Layer 10 of a small transformer language model trained on English Wikipedia (14 layers, counted from 0, width 128).
A neuron's activation on a vector x is GELU(weights . x + bias), where the dot is the dot product.
The model reads these tokens: "19" "." "3" " |" "\n" "|" " " " |" " Green" " |" " K" "e" "ith" " F" "it"

The vector x that enters this layer's MLP at each token. A number n stands for n times 0.01.
0 "19": 69 86 -41 55 160 -118 174 39 -25 -16 77 -212 79 44 81 -89 -3 -108 39 20 -111 261 94 -26 -248 141 12 -6 119 148 184 -21 150 257 95 174 -37 -210 52 41 -83 -144 -31 41 108 0 -37 -50 -94 -142 -30 55 131 -3 -14 -18 48 -69 -257 165 68 -92 99 121 3 170 -30 -149 105 38 133 -107 14 -79 -140 126 -20 75 -131 -172 -148 143 31 92 -160 -18 -110 39 35 6 76 146 -307 12 -70 -73 -38 34 25 -165 68 -8 71 139 -108 -142 148 -176 -12 -72 7 -104 -94 78 115 -272 43 -66 170 -51 -41 -95 -276 -30 -64 52 128 -88
1 ".": 173 101 157 101 167 -161 112 158 -7 -83 148 -150 85 -48 -69 -184 -15 8 99 -56 -160 112 50 -106 -102 21 -6 33 120 14 206 -108 287 83 35 74 -104 -94 164 163 -108 -89 -88 -6 38 -159 6 -42 -263 -168 -214 29 140 -48 37 34 32 -45 -89 136 75 -66 127 134 -6 173 -36 -133 201 75 144 97 -81 -71 -165 20 -22 72 -118 -60 -112 154 9 58 -190 -70 44 -33 22 -29 -50 93 -173 32 29 -108 -193 3 98 -258 54 -206 -1 137 -5 -136 92 34 -98 -163 78 109 -161 57 97 -184 68 0 114 66 -101 -208 -151 -103 18 51 275 73
2 "3": 45 -9 177 83 148 -64 -34 139 -40 154 158 -189 157 -40 -95 -295 -186 91 114 -91 -130 18 -130 -23 20 10 -25 -109 65 -119 348 14 233 17 3 34 -4 122 24 48 -89 -137 -92 -89 -7 -152 -144 -4 -69 -8 -205 50 192 155 110 -73 -58 2 31 221 -29 -161 143 149 47 -29 53 -14 75 125 114 54 -41 5 -463 60 9 13 -214 -149 17 -176 -114 15 -219 50 -29 -6 103 -182 92 -8 -64 15 96 -28 -31 -16 60 -149 99 -67 166 43 -174 -40 47 56 63 -196 81 0 -169 54 109 -106 91 -228 55 86 115 -73 -95 -89 -132 20 334 202
3 " |": 251 57 175 110 1 -134 41 5 -101 29 184 -137 44 -20 -79 -316 71 155 20 -40 -204 39 -166 -121 -79 -152 -3 6 192 -81 240 53 158 -11 -18 19 -70 -20 110 -44 66 -43 -49 -138 50 19 -4 40 2 30 -138 -85 119 15 -2 -57 -59 88 -70 151 8 -92 130 -36 -69 86 67 -142 63 13 183 188 64 139 -207 170 95 154 -173 -166 -10 -34 -13 95 -142 -111 -14 -81 99 -14 20 11 -62 59 167 67 -105 8 22 -304 188 -104 186 126 -198 -71 50 -71 -116 -194 61 -66 -63 175 4 -16 0 -291 72 -4 -48 -140 -197 -17 -149 -27 335 71
4 "\n": 106 129 119 231 -51 -138 -54 -16 90 80 182 -114 37 185 -98 -437 -48 235 -8 -234 115 231 29 9 -18 -63 11 -85 125 24 166 -14 36 123 -2 62 -1 103 -4 29 -28 6 -114 -25 50 100 -40 -107 -10 -21 -204 -25 19 191 -28 97 -13 -31 60 52 163 -134 181 -123 12 -64 -47 -182 102 124 5 59 172 -138 -124 64 -13 92 -111 -362 33 93 4 27 -120 -87 -92 110 147 -116 53 -49 -261 64 -25 -85 -141 31 39 -245 234 -49 -30 209 -64 -102 -20 -83 -110 -205 -88 -70 12 141 161 -149 64 -58 148 119 -213 -96 3 -95 4 13 207 22
5 "|": 98 123 153 94 -18 -93 3 72 -22 0 19 -64 82 -118 14 -196 -41 95 -81 -196 -117 284 -23 -32 -182 -11 -100 -35 70 -15 100 51 246 18 104 89 -70 63 61 108 -25 -43 66 79 86 130 100 -79 -78 -79 -136 -39 104 127 -45 -40 44 92 -29 143 47 -90 34 -103 -4 181 101 -206 133 75 53 -72 103 2 -25 -43 -131 212 -114 -285 58 142 -9 -103 -216 -54 -196 -103 81 13 171 -37 -197 83 -38 66 -150 77 -68 -238 152 -103 116 175 -147 -152 174 -167 -125 -79 37 73 -105 125 39 -323 -29 -116 99 59 -69 -131 -51 -66 182 -41 283 55
6 " ": -18 119 156 10 -56 -101 38 23 -23 -12 71 -18 197 50 -64 -311 58 262 -100 -61 -58 255 164 -127 -72 63 -69 -10 57 -33 190 38 207 -23 66 -4 6 84 123 -22 -189 27 4 77 51 87 221 -66 -29 -76 -205 -169 283 48 37 125 -36 -154 7 128 16 -334 86 27 -78 -21 121 -241 210 152 109 -44 172 -162 -192 32 -71 30 -122 -151 9 12 -30 -35 -111 25 -117 -139 59 -81 110 -137 -251 6 40 -75 -104 71 -95 -176 -42 -64 -10 222 -182 -6 108 17 -229 -146 32 134 -166 -7 194 -125 149 -71 9 140 -14 -123 2 -97 65 -39 227 189
7 " |": -36 1 181 129 96 -101 22 22 -116 -76 -5 -53 118 -79 28 -115 -27 129 -96 16 -134 96 51 -144 56 45 -114 61 65 -105 146 -3 192 -64 37 16 -130 3 49 13 -179 -96 35 -4 129 72 192 -169 -20 -36 -66 5 136 -21 -12 -44 99 -11 50 64 -36 -219 47 75 -86 98 62 -295 201 168 105 -39 115 97 80 160 -87 189 -108 -170 -20 45 -11 35 -204 44 -118 -117 125 -163 -4 -173 -174 161 18 181 -34 22 -24 -198 194 -99 219 119 -224 -87 9 59 -121 -65 41 168 -33 48 -31 -88 123 -270 5 85 -96 -152 -141 -84 8 -112 388 -56
8 " Green": 11 183 144 279 -124 -187 -61 -53 21 -194 69 -88 -29 56 -127 -70 -148 238 33 -202 -254 157 105 -69 -62 132 74 -110 37 -105 84 -37 163 -129 -21 -53 -248 155 -74 294 -167 73 43 -38 -7 27 27 -193 -42 -66 -60 53 94 106 25 -210 -14 30 41 221 -40 -232 77 127 99 137 -132 -100 49 294 228 -91 56 28 -141 58 -31 70 -41 -176 80 -71 -142 -1 -156 -141 74 -82 89 -116 283 59 -334 77 109 28 33 129 20 -206 125 -136 59 129 -126 -99 34 -11 -48 -59 42 177 -70 -49 129 -70 17 55 71 138 23 59 -80 86 -71 5 100 -98
9 " |": -30 150 98 242 -119 -69 7 94 -186 -96 232 -119 80 -81 -59 -144 85 223 -57 -98 -86 103 -54 59 23 -126 57 39 9 -43 202 3 241 -23 35 -80 -270 61 155 187 -61 -36 7 -36 53 43 42 -158 -119 -5 -121 -73 279 104 -13 -143 -18 78 52 17 10 -45 14 -47 -88 194 146 -178 61 111 190 -81 94 7 -28 -28 -186 116 18 -97 -184 -20 -140 183 -29 -73 -77 8 41 -79 75 -181 -111 34 -70 72 6 70 83 -261 135 -234 147 122 -129 -194 29 -132 -35 2 129 59 -179 14 62 -13 -22 -287 -2 86 69 -20 70 -176 29 71 347 -11
10 " K": 104 126 118 38 32 -161 78 -2 -62 -145 -15 -254 184 -4 -55 -235 278 65 -25 -152 -118 143 68 113 174 -66 67 -102 359 -44 -48 -124 231 7 -24 -148 -149 -108 30 135 -53 7 -139 25 -52 57 2 -118 29 30 -115 14 118 156 65 -31 -174 8 55 168 295 -27 113 -17 112 -28 -55 -149 289 59 207 -111 21 -103 -265 -158 -178 77 -121 -225 -124 109 -16 -199 -72 -127 -160 83 118 17 109 -18 -147 43 23 112 55 36 -19 -97 125 -132 174 59 -81 -90 6 4 -69 -89 188 157 -86 -62 51 -90 -46 -189 129 149 90 -114 128 -37 -63 7 42 -115
11 "e": 48 -58 73 136 93 -100 -67 -23 -44 -146 -13 -44 86 -13 -106 -168 -18 179 -67 -188 -156 140 57 -131 33 49 10 -7 211 93 -109 -51 320 -124 6 -43 -119 110 153 142 15 -114 -106 92 13 98 -137 -141 26 -52 -242 -3 94 56 58 -18 -214 64 -98 89 273 13 110 73 249 -123 -9 -202 144 179 297 53 192 138 -167 -136 -2 46 -98 -22 -116 -42 89 -175 53 98 -82 259 26 -177 -11 -39 -282 -10 69 -93 -63 -87 0 -245 152 -179 71 -6 -96 -50 71 -122 -8 133 73 -12 12 -20 96 -72 314 -231 201 51 -26 -48 -48 -68 -16 62 -49 -114
12 "ith": 57 29 40 9 5 -115 -174 -17 -216 -274 65 -152 139 50 -165 -60 28 139 -23 -17 -275 -16 -132 263 126 -43 -168 -66 103 -14 -5 112 179 -123 58 -8 -315 106 94 486 -96 118 75 16 -25 -29 22 -38 -23 -29 -193 -220 89 208 -237 -123 -101 75 107 162 13 -151 19 174 186 72 34 -187 97 188 210 27 -69 -47 -121 -95 -19 60 148 65 -74 -33 -144 -142 -1 -64 -223 137 168 -106 76 48 -71 130 -31 -56 -133 -36 -5 -114 83 -153 49 -30 -149 -28 15 -151 83 34 -61 74 18 111 58 -1 272 -271 89 238 9 -22 1 -63 193 55 62 -37
13 " F": 110 140 -17 118 -88 -112 -67 43 84 -226 -52 -292 42 17 -107 -21 301 37 122 -265 33 38 -81 -69 109 51 38 -50 140 43 28 55 173 25 -53 -156 -9 -41 87 83 -43 104 -53 76 101 1 -40 -29 -56 20 -79 -70 99 66 -27 -61 -36 79 -1 28 254 -10 -45 16 -3 14 105 -72 -136 124 166 -115 64 -91 -281 50 -132 87 -179 -66 -45 20 -86 -150 19 42 -85 46 129 48 98 117 -239 -129 169 -87 -49 75 13 -43 88 -200 -44 0 -210 153 176 -36 17 -158 199 27 -226 -11 99 -70 194 -423 101 144 182 -312 372 -101 36 -16 135 -185
14 "it": -66 -89 3 278 -93 -145 -105 -168 14 -196 79 -261 90 87 -218 -100 55 162 17 -121 -72 122 80 192 192 26 -85 -82 116 -242 196 25 158 29 -71 -21 -203 4 -63 159 65 -19 115 28 40 -156 -56 -48 -26 -116 -179 -81 37 74 143 -34 -148 201 -23 93 228 -93 8 64 167 134 147 -198 -65 81 270 58 167 -105 68 28 -136 10 -140 -7 44 -34 125 -37 -181 41 -180 165 191 -66 85 -8 -96 -9 130 -130 71 -26 114 -179 -11 34 -39 104 -92 -97 -92 -98 14 -287 149 5 4 91 128 -152 302 -260 -132 10 -105 -130 177 -108 92 29 105 132

Each question shows the input weights of one neuron of the MLP. A number n stands for n times 0.0018.

n270 (bias -0.099): 79 -118 -149 29 -113 -130 124 -28 100 -26 61 172 -55 -21 65 -50 34 -86 -132 100 171 -27 291 121 317 -64 179 -40 -60 -68 -89 3 64 114 27 -113 21 25 100 -199 -70 -271 98 116 217 6 6 -29 43 -33 35 6 -235 -155 59 -60 200 -151 -75 -82 -9 -24 69 -24 -101 -85 0 -51 42 -74 33 -6 18 3 3 -42 111 -91 89 -103 37 51 -186 9 59 67 41 -41 -16 9 -34 133 -42 -137 -221 -53 -24 24 149 -21 74 -12 -107 101 36 -55 -3 98 -60 -41 -76 42 -95 -36 -130 70 6 63 121 104 -45 -9 -123 211 78 -24 120 -31
On which token does it fire most, and how strongly? 4 "\n", at about 0.15

n149 (bias -0.096): -114 47 25 -50 -178 74 -110 87 -3 27 -61 68 28 3 -39 18 -83 -196 54 -3 -35 -33 -40 49 45 15 106 -210 -70 31 140 -82 -9 -59 -86 -111 -40 53 21 -3 -114 -164 -57 -102 123 12 59 33 71 31 199 -21 117 83 33 -55 110 -72 -192 -159 59 -15 -27 -88 9 177 -230 -51 -127 -48 94 -218 96 -148 -6 43 124 -159 3 -69 -34 39 -24 27 92 -285 140 -67 -25 80 43 67 146 -147 22 -114 68 151 141 -43 78 -66 -114 -62 135 -210 88 -13 -63 97 175 55 -66 34 49 -25 9 221 184 54 68 85 192 -102 -55 114 102 178
Which token does this neuron like most? 8 " Green"

n421 (bias -0.120): 23 50 -85 -9 13 39 -91 -109 -42 -28 20 -73 10 33 -16 -184 29 -166 -125 -302 124 87 187 146 -13 -75 176 -17 -162 -302 -214 123 29 189 79 51 147 -37 -68 -3 144 -158 51 62 -80 107 -17 -123 -187 29 -104 87 3 -25 -99 123 72 13 80 111 -44 237 -65 199 -13 39 -182 -42 -32 -83 -74 -7 162 -30 83 -16 48 -19 192 -108 -95 113 -68 3 130 72 -92 0 -118 -20 -76 75 45 93 204 -138 134 75 29 20 225 0 -147 -56 189 -138 147 27 -13 -40 -75 90 -111 -71 -62 -134 -85 74 -146 -22 -17 -71 89 61 -190 98 88 -26
On which token does it fire most, and how strongly? 4 "\n", at about 2.2

n146 (bias -0.166): 25 202 151 -65 137 75 -204 -215 171 -7 97 55 -199 22 -38 -38 -61 -138 -124 -75 51 171 -29 -64 -39 -32 11 44 74 -157 -160 -128 76 47 205 284 -18 118 -57 -54 -130 133 35 47 -91 -11 -40 -24 -90 -72 49 89 -94 87 204 39 -204 -283 81 -50 -41 104 75 21 -59 -104 64 -35 -75 -182 32 61 77 76 -41 -168 -49 -275 177 -216 72 99 142 -106 21 138 101 0 155 100 -282 -39 -89 -74 -120 -18 4 -133 158 18 73 -98 -130 239 61 -101 103 15 63 195 -97 -146 133 -25 -39 -130 69 209 147 -28 -68 3 94 -81 -174 190 -112 164
On which token does it fire most, and how strongly? 4 "\n", at about 3.8

n409 (bias -0.117): 49 -20 181 44 10 -3 -151 -130 -23 -108 -36 -37 182 20 -38 -54 23 -130 36 -3 251 -7 -43 -59 -186 -10 67 -165 31 -10 -40 -3 99 37 -122 -38 56 -57 75 -265 96 149 141 -56 3 173 203 162 -50 59 95 117 -99 38 55 -206 -134 -16 -54 -141 -16 3 173 -181 -147 226 -102 97 85 -3 -107 33 -193 -13 6 -233 -74 -33 19 -51 30 84 159 88 -10 46 10 -85 -34 112 25 121 173 -10 -213 -78 -73 178 40 -73 43 96 80 56 -13 132 -158 -260 -19 -82 138 -29 163 -33 -3 -63 181 -75 75 29 204 28 -136 -132 117 -82 10 190
Which token does this neuron like most? 5 "|"

n276 (bias -0.074): 129 -64 -63 199 -3 -145 -115 -7 75 156 201 217 -163 -264 -109 22 -20 31 117 -56 9 239 100 82 -68 40 47 88 65 44 363 3 46 30 23 -26 -66 -176 49 -98 -10 -91 61 -23 -19 121 -140 -198 20 109 42 20 -33 3 -61 -128 20 -16 -51 -7 -60 51 0 -26 129 -13 40 29 -39 -151 -199 -102 -74 -10 -128 155 120 39 150 38 -122 -127 94 52 115 -176 163 95 65 -66 -229 -7 137 55 -63 71 -60 -66 -26 -63 -141 -116 123 -120 -26 -20 24 116 236 176 39 -98 -35 -164 -115 60 -26 -7 -145 -97 73 -257 -10 -97 88 -30 82 54
On which token does it fire most, and how strongly? 9 " |", at about 2.6

n194 (bias -0.112): 7 49 51 104 -93 190 -94 -103 -67 -16 -20 141 -144 -37 40 43 -95 25 10 -88 32 -30 -14 -240 103 -20 10 35 73 275 -69 -134 41 -14 119 46 68 -73 68 30 -228 258 175 -119 -142 20 34 -56 -48 -105 0 128 75 134 -7 81 -37 -59 -198 -112 -26 -197 -84 -87 20 81 74 -130 -54 0 -64 -17 76 -154 106 17 220 98 39 119 -129 -80 -167 275 95 89 -56 -197 -45 -41 -64 -290 27 53 -17 -84 78 261 58 190 55 -3 166 7 61 -82 -128 81 -20 139 -166 -141 119 -145 -37 10 -59 30 64 10 -71 51 92 83 -137 173 306 -103
Which token does this neuron like most? 9 " |"

n110 (bias -0.102): -117 -49 48 -146 28 -82 92 -113 -16 -3 -98 -55 163 -51 -77 -71 121 66 34 -3 -157 -170 259 95 50 70 -39 -107 -95 190 -74 34 64 93 -121 28 -19 10 47 25 213 7 -34 156 -59 82 42 -31 35 76 71 213 105 67 -81 54 -177 -53 -212 -73 -45 -9 19 9 28 9 35 178 150 15 -147 -108 12 86 45 -16 -59 -38 114 6 178 0 138 -235 -62 -93 18 -48 -134 38 36 57 -126 -25 -189 10 73 232 197 -70 203 183 -143 -189 22 16 243 -7 -100 203 -28 -100 74 -176 -25 -38 -6 -72 6 34 -57 66 -22 -59 -3 -152 -210 39
On which two tokens does it fire most, strongest first? 11 "e", 10 " K"

n99 (bias -0.107): -192 -61 -105 -57 -113 73 24 -259 80 -141 136 134 39 35 -105 210 49 -10 137 149 -50 156 -155 -122 -133 287 -11 -18 94 71 53 31 -70 -212 21 24 280 -93 63 -42 -28 122 24 46 72 17 -103 88 -74 45 -10 -159 -60 88 -202 73 42 -34 -50 17 -23 51 -204 141 -3 56 -45 107 -166 -133 197 24 -153 137 40 31 148 -111 83 92 -49 83 -155 224 129 85 -71 -127 270 59 -121 -3 -93 14 42 -7 -46 45 -143 -164 -92 -65 -178 35 21 -60 114 -196 185 20 66 66 143 -7 -171 98 -61 -220 -66 -130 -172 0 7 -106 21 -98 65 273
On which token does it fire most, and how strongly? 12 "ith", at about 0.62

n346 (bias -0.069): -63 -16 123 290 15 28 -6 -71 -107 -46 72 -22 130 60 -104 150 -44 -225 87 28 156 119 64 148 -148 -25 -112 -68 -42 -86 108 3 -120 42 -32 -43 79 -81 -85 -75 66 42 37 22 -120 -103 -22 -9 -181 73 125 97 -51 -134 59 -66 -22 -190 -165 -35 63 31 41 -109 25 -53 -3 -279 47 206 25 85 -132 152 -3 63 146 -128 -12 144 -47 -84 -106 72 248 -19 -37 126 68 123 192 -35 19 -52 -73 -178 -152 -92 -73 -111 32 -52 133 70 -126 118 65 174 164 -63 -66 3 -52 147 47 63 -24 -37 -214 164 -70 72 -51 37 -109 -51 -65 -22
Which token does this neuron like most? 14 "it"

n15 (bias -0.072): -45 -18 59 -63 149 24 -93 74 -96 -137 179 158 45 -142 20 -94 -163 -39 17 158 7 45 3 55 61 90 39 60 -7 130 49 14 111 112 191 61 236 7 179 148 -52 -181 -135 -125 -81 34 39 -177 118 38 60 -212 -264 110 -30 145 148 111 -4 169 66 23 -185 -167 155 -34 72 20 -44 17 133 100 115 111 -124 -69 65 -185 203 114 -194 10 -34 -17 44 -14 67 -76 -174 -66 -159 -141 10 0 -66 46 -31 -163 -139 274 -172 44 250 70 28 -160 152 86 -58 23 -128 -34 -67 -24 76 66 -114 116 -52 -108 -233 -158 -17 -71 -14 -215 126 -63
On which three tokens does it fire most, strongest first? 1 ".", 11 "e", 7 " |"

n132 (bias -0.027): -81 -43 -55 46 -82 -32 -151 95 -26 -93 80 82 176 -13 16 -38 78 215 121 138 252 -115 26 42 76 -10 46 63 -37 -85 -72 67 -136 203 107 -97 -171 -86 29 -292 -139 -119 101 36 -252 128 7 59 -68 61 22 57 49 78 -69 90 -196 69 -146 -39 -95 75 13 -73 -179 -3 -129 16 32 144 76 184 -38 169 -79 90 149 102 92 110 32 57 10 99 19 3 -187 -191 -23 106 -211 -161 19 22 -75 30 -49 26 103 32 85 -47 -73 -52 35 -49 -20 -121 -51 -62 135 32 16 22 42 -68 -50 -79 61 161 197 -52 -169 -63 89 265 -161 62
On which token does it fire most, and how strongly? 9 " |", at about 2

n472 (bias -0.102): -138 -81 -100 -149 -44 3 151 126 144 -53 107 -70 7 -69 111 198 31 58 -105 -24 -59 -96 0 355 -145 -62 225 -78 196 102 -14 92 -100 70 83 -81 69 -4 -38 -158 69 209 3 52 7 75 -52 -13 94 121 -7 133 -125 0 54 96 -55 -91 82 -7 -161 -67 21 129 -27 10 -289 -258 -201 37 14 -204 293 42 105 7 -129 79 -226 10 31 -99 14 20 -44 10 191 -175 -68 21 29 41 41 3 154 -96 -239 -3 138 97 -140 -159 -91 -28 -238 42 102 -265 3 112 -165 24 -7 62 62 80 -100 17 -65 -54 -7 -7 164 -13 106 62 -4 -84
On which token does it fire most, and how strongly? 13 " F", at about 1.7

n189 (bias -0.059): -14 -74 17 3 152 100 -38 94 109 162 -62 -7 -90 -79 170 -13 -55 23 -125 31 206 -95 -14 31 -37 -34 -21 21 -53 45 59 -37 165 80 159 137 -21 95 -86 -219 0 -78 164 41 30 -109 -52 -83 -17 -10 -160 -180 -86 0 88 -339 14 47 21 182 0 163 99 -183 184 -51 86 3 -20 -177 37 41 27 -31 342 -31 -152 -7 -94 284 7 -31 105 -17 -60 -21 87 -141 -78 -38 -64 205 78 71 -149 -148 -10 -14 200 -138 119 111 151 10 -58 -246 -56 11 88 30 -278 0 17 174 -65 -200 67 146 -154 -40 210 -20 80 -54 -44 -38 57 -119
Which token does this neuron like most? 5 "|"

n179 (bias -0.125): -148 197 198 -93 7 64 -33 -82 -57 -94 -104 82 34 17 196 98 41 63 -109 -77 83 10 14 -7 -99 -101 27 -103 -3 14 160 -60 84 181 -37 -13 132 -90 -17 -17 71 62 -23 -10 -72 127 31 33 -285 310 7 -33 -162 240 -7 -97 -64 26 142 -37 -231 72 -97 109 -26 -184 -154 50 -156 23 -272 10 -82 78 86 91 -3 43 -137 -62 -64 -3 -76 -80 -42 -10 49 -206 104 151 -35 -23 37 270 -17 -121 -176 -128 -67 -20 34 109 -214 37 -54 -17 7 52 -63 -67 272 67 -239 64 37 -101 -85 46 201 -227 110 22 31 36 73 -54 28 -58
On which two tokens does it fire most, strongest first? 5 "|", 13 " F"

n307 (bias -0.106): -69 98 -129 22 -74 234 59 171 170 60 0 10 -23 33 48 77 -198 12 201 92 -66 -147 -120 -16 58 145 -37 -209 -7 -97 -90 -130 -76 -57 -185 84 155 125 72 56 -33 -125 -6 235 -84 -124 103 160 -173 -135 -160 -23 80 -54 -171 125 0 80 85 -145 53 26 -121 -91 -64 56 -23 71 -72 -237 166 -3 -142 27 -115 53 23 -134 -16 147 30 107 354 140 -186 33 70 -85 3 26 145 59 42 64 10 173 -40 -16 26 -10 64 74 39 -17 16 -73 -54 -72 288 19 66 -166 -80 -46 30 -139 70 -36 -125 3 66 69 -116 39 72 119 -10 147
On which token does it fire most, and how strongly? 2 "3", at about 1.2

n256 (bias -0.068): -189 -186 48 -95 -199 -199 116 45 -41 63 -21 31 187 -254 -33 63 31 77 3 0 65 -34 -97 -34 154 -31 196 53 -18 174 -212 -173 -151 223 45 80 -21 28 58 -31 -306 -116 140 -38 17 133 14 43 -45 -41 -13 68 217 235 -44 -51 31 20 187 -93 -128 209 0 -138 -241 68 205 71 -44 -30 -285 14 -37 97 39 99 54 85 88 103 86 -125 74 109 57 -73 -66 0 -67 -93 -113 -48 -61 44 -3 -11 -96 106 83 -110 24 17 13 -31 48 -277 98 -182 -135 -49 79 -136 13 -58 -31 -55 27 54 -24 262 7 150 97 23 48 -124 85 150
On which two tokens does it fire most, strongest first? 9 " |", 5 "|"

n48 (bias -0.097): -119 -78 40 -128 -21 -32 198 26 269 115 -90 -55 -18 -210 271 158 -163 -7 -18 -68 121 -125 160 76 -134 36 -81 -26 78 99 55 100 159 -22 120 49 -149 -96 -86 -115 76 -152 -11 -120 60 7 26 -171 -178 -185 84 129 58 17 110 -32 -43 -28 74 -94 110 213 -111 53 113 -216 148 4 -254 46 139 -79 -42 29 304 115 -43 -72 99 -11 -62 132 -128 129 -14 -33 178 -28 -67 -61 20 -209 -204 67 153 -33 -113 -14 -177 -43 33 -110 74 131 -101 84 118 -109 117 217 -206 0 222 126 72 -229 94 32 -86 25 84 237 36 0 -107 -94 -79 -59
Which token does this neuron like most? 0 "19"

n438 (bias -0.073): -83 7 -28 -232 -44 55 35 123 110 -184 86 127 -28 205 189 47 7 -111 17 186 -73 -227 -98 -121 -54 -45 -46 57 -64 -116 18 75 -302 35 97 -30 -63 39 166 52 129 -7 -186 -111 -159 -17 18 -191 7 -118 -141 -161 136 54 27 17 163 34 82 24 122 81 21 147 -10 -48 76 27 -171 155 3 73 -146 -49 72 62 7 38 66 165 35 41 -7 226 104 -52 188 43 32 -97 -32 14 -203 -75 56 221 24 -90 129 -118 -53 -197 -61 -94 90 -258 18 -133 -119 26 -7 -38 20 124 55 -202 -248 277 -69 -109 0 138 -133 64 14 146 115 120
Which token does this neuron like most? 1 "."

n75 (bias -0.096): -39 7 -108 -44 183 -215 -10 -7 -36 -72 -117 43 -145 20 -102 -86 -207 -209 -42 -13 -72 -65 -49 39 -198 39 150 -30 7 43 -53 71 -20 -66 -79 274 144 -211 -107 65 -33 -54 -67 105 -176 191 13 95 -26 174 19 -65 53 -95 150 20 143 6 185 -153 131 127 45 0 86 -124 -46 45 94 -32 3 72 6 -204 -71 163 116 52 9 -63 -26 -136 -116 -126 95 10 66 162 -61 -98 -15 173 94 -32 -73 104 59 -101 164 170 110 -301 -38 -129 7 -95 -54 -14 138 22 -72 -178 -102 -23 173 56 -57 251 49 -106 58 87 -49 -61 65 -26 108 3
Which token does this neuron like most? 0 "19"

n441 (bias -0.069): 182 100 35 204 49 53 50 73 -150 -94 141 130 -146 91 116 -235 230 -27 0 37 30 12 60 -31 -46 72 -73 3 -55 61 -73 -31 -139 -19 54 144 57 -80 156 56 104 -103 -61 -76 -172 -146 -35 -27 22 -91 161 16 63 -45 22 25 -97 -9 -42 -47 -78 -97 -239 -90 153 -97 19 71 19 64 -74 41 -43 186 -83 276 99 -16 80 70 69 -12 0 -43 15 -41 24 -99 187 100 47 -44 96 215 70 -71 -170 270 110 -22 99 52 -181 -127 -78 -92 51 46 9 -183 -60 177 -6 -37 -69 -32 -55 6 59 0 -56 45 -66 -156 -255 -126 -20 -89
On which two tokens does it fire most, strongest first? 3 " |", 1 "."

n427 (bias -0.045): -47 49 32 69 118 79 -229 -64 226 40 -60 -38 -54 -79 -12 -52 95 -15 -19 85 30 -31 -95 -135 3 60 -77 -3 39 -35 -259 22 -9 109 -54 92 -237 61 198 -35 253 3 40 219 -102 -94 -74 110 -76 85 55 -106 -114 -34 -105 179 -47 -151 -237 -82 -105 -113 -97 -65 28 38 -16 16 147 -169 -119 22 -3 210 -15 -167 44 91 -12 86 -44 175 -97 100 -120 -48 37 21 -211 73 50 148 113 -12 -6 -10 -140 -6 73 -51 58 130 -43 29 230 140 -3 49 -90 57 151 69 -28 25 3 -54 -174 100 76 19 -76 -186 -127 -49 -47 202 59 54
Which token does this neuron like most? 1 "."

n340 (bias -0.144): -17 0 -168 -49 68 76 89 -24 20 10 168 -206 -38 -10 234 -177 14 68 115 -10 213 -140 59 161 -124 -17 -102 200 18 112 90 133 -21 -140 -121 -3 45 -4 65 -86 7 -88 124 -28 -57 147 -31 -236 83 -52 -173 106 128 -60 -61 82 141 -60 -7 223 -13 339 0 -20 90 199 82 102 14 -23 -102 79 -118 24 150 10 -115 225 -75 67 -121 -17 237 75 17 -219 20 128 18 -86 19 -106 17 -54 132 -7 -28 45 110 -34 -84 -67 -54 -21 41 -139 -4 -18 128 -30 -86 10 20 -198 -168 28 -136 115 -65 121 159 -147 76 -3 -211 -217 -253 -147
Which token does this neuron like most? 0 "19"

n105 (bias -0.079): 93 59 -124 -113 25 29 -83 10 -86 -83 16 -10 -80 141 -140 46 173 15 210 -425 46 32 -58 -124 -146 86 -195 -78 -59 84 -29 -126 170 -97 -64 90 16 42 38 -73 16 -36 -68 138 19 16 -6 40 96 -80 -22 -107 -45 52 44 -159 48 -53 -43 -156 -104 80 155 16 16 -70 51 -50 -129 -62 205 115 115 -10 -66 -35 9 38 157 130 106 -9 98 107 -25 61 65 -61 -230 121 51 -13 104 -94 90 89 221 64 10 93 -117 212 -94 151 -179 -3 101 -73 -125 58 -60 98 93 -82 191 -54 -59 35 -156 -119 74 58 -267 -44 85 0 -56 81
On which three tokens does it fire most, strongest first? 6 " ", 11 "e", 8 " Green"

n359 (bias -0.091): 210 -152 -25 111 -213 -58 86 -51 241 -10 119 -40 -80 40 -98 -14 33 -150 46 90 -117 54 91 97 4 167 188 -240 -175 15 -84 -57 51 -125 -36 14 98 -81 4 -22 -40 -26 11 185 -177 -201 66 161 -197 -18 -151 -57 -87 -150 117 -126 -61 -14 -104 25 -3 -45 68 -11 -81 184 -97 4 -50 165 -43 116 -81 98 -27 -18 -221 50 110 228 -170 -64 -57 146 -60 -69 231 -93 52 -231 -85 166 115 78 77 67 80 54 0 243 -59 -156 -131 -69 -43 -76 -59 203 149 228 54 -172 190 -36 18 -51 -7 349 -50 -14 -110 -165 -29 194 -7 127 150 -106
Which token does this neuron like most? 1 "."

n462 (bias -0.105): 59 92 -90 -119 -3 89 -106 -7 -147 -76 -162 56 -38 255 17 -7 73 -13 -10 -41 279 20 132 -3 168 -10 81 -63 57 98 -139 -109 166 -21 69 144 -90 95 213 -14 142 -407 -30 45 -50 -137 52 -27 17 176 -17 -17 152 123 -121 17 -58 97 -4 -227 -138 -20 44 -173 -218 65 3 31 -180 -10 61 31 276 21 -52 96 61 27 -69 -60 21 255 -3 -68 100 56 -53 -102 -11 -24 -48 110 24 -94 38 117 -173 24 -31 72 -7 158 -3 42 -234 -24 116 -47 -122 -30 82 -99 -144 106 -148 -35 -93 71 -168 -192 116 180 -104 111 238 -17 -61 -91
On which token does it fire most, and how strongly? 5 "|", at about 1.4

n6 (bias -0.091): -140 79 56 -3 17 -25 28 -14 17 27 -60 64 -135 32 -61 -140 208 0 -21 -45 161 38 -237 -56 3 197 86 86 -40 96 -78 -21 49 -96 -134 -120 -49 -36 -17 -105 187 90 -14 -88 247 -31 11 109 95 -70 -54 97 11 -234 -120 66 -18 24 -72 102 10 -92 236 159 -65 7 74 -28 17 -7 90 7 -21 152 63 -63 162 7 273 -95 109 156 17 -163 181 127 -112 10 51 228 -132 21 -146 10 -71 -47 14 112 -148 -257 -32 -24 -295 -223 151 -35 25 -168 -24 -3 -39 -10 -243 126 77 261 -126 -100 -311 -206 77 143 -50 -41 42 -91 -15 -100
On which two tokens does it fire most, strongest first? 13 " F", 11 "e"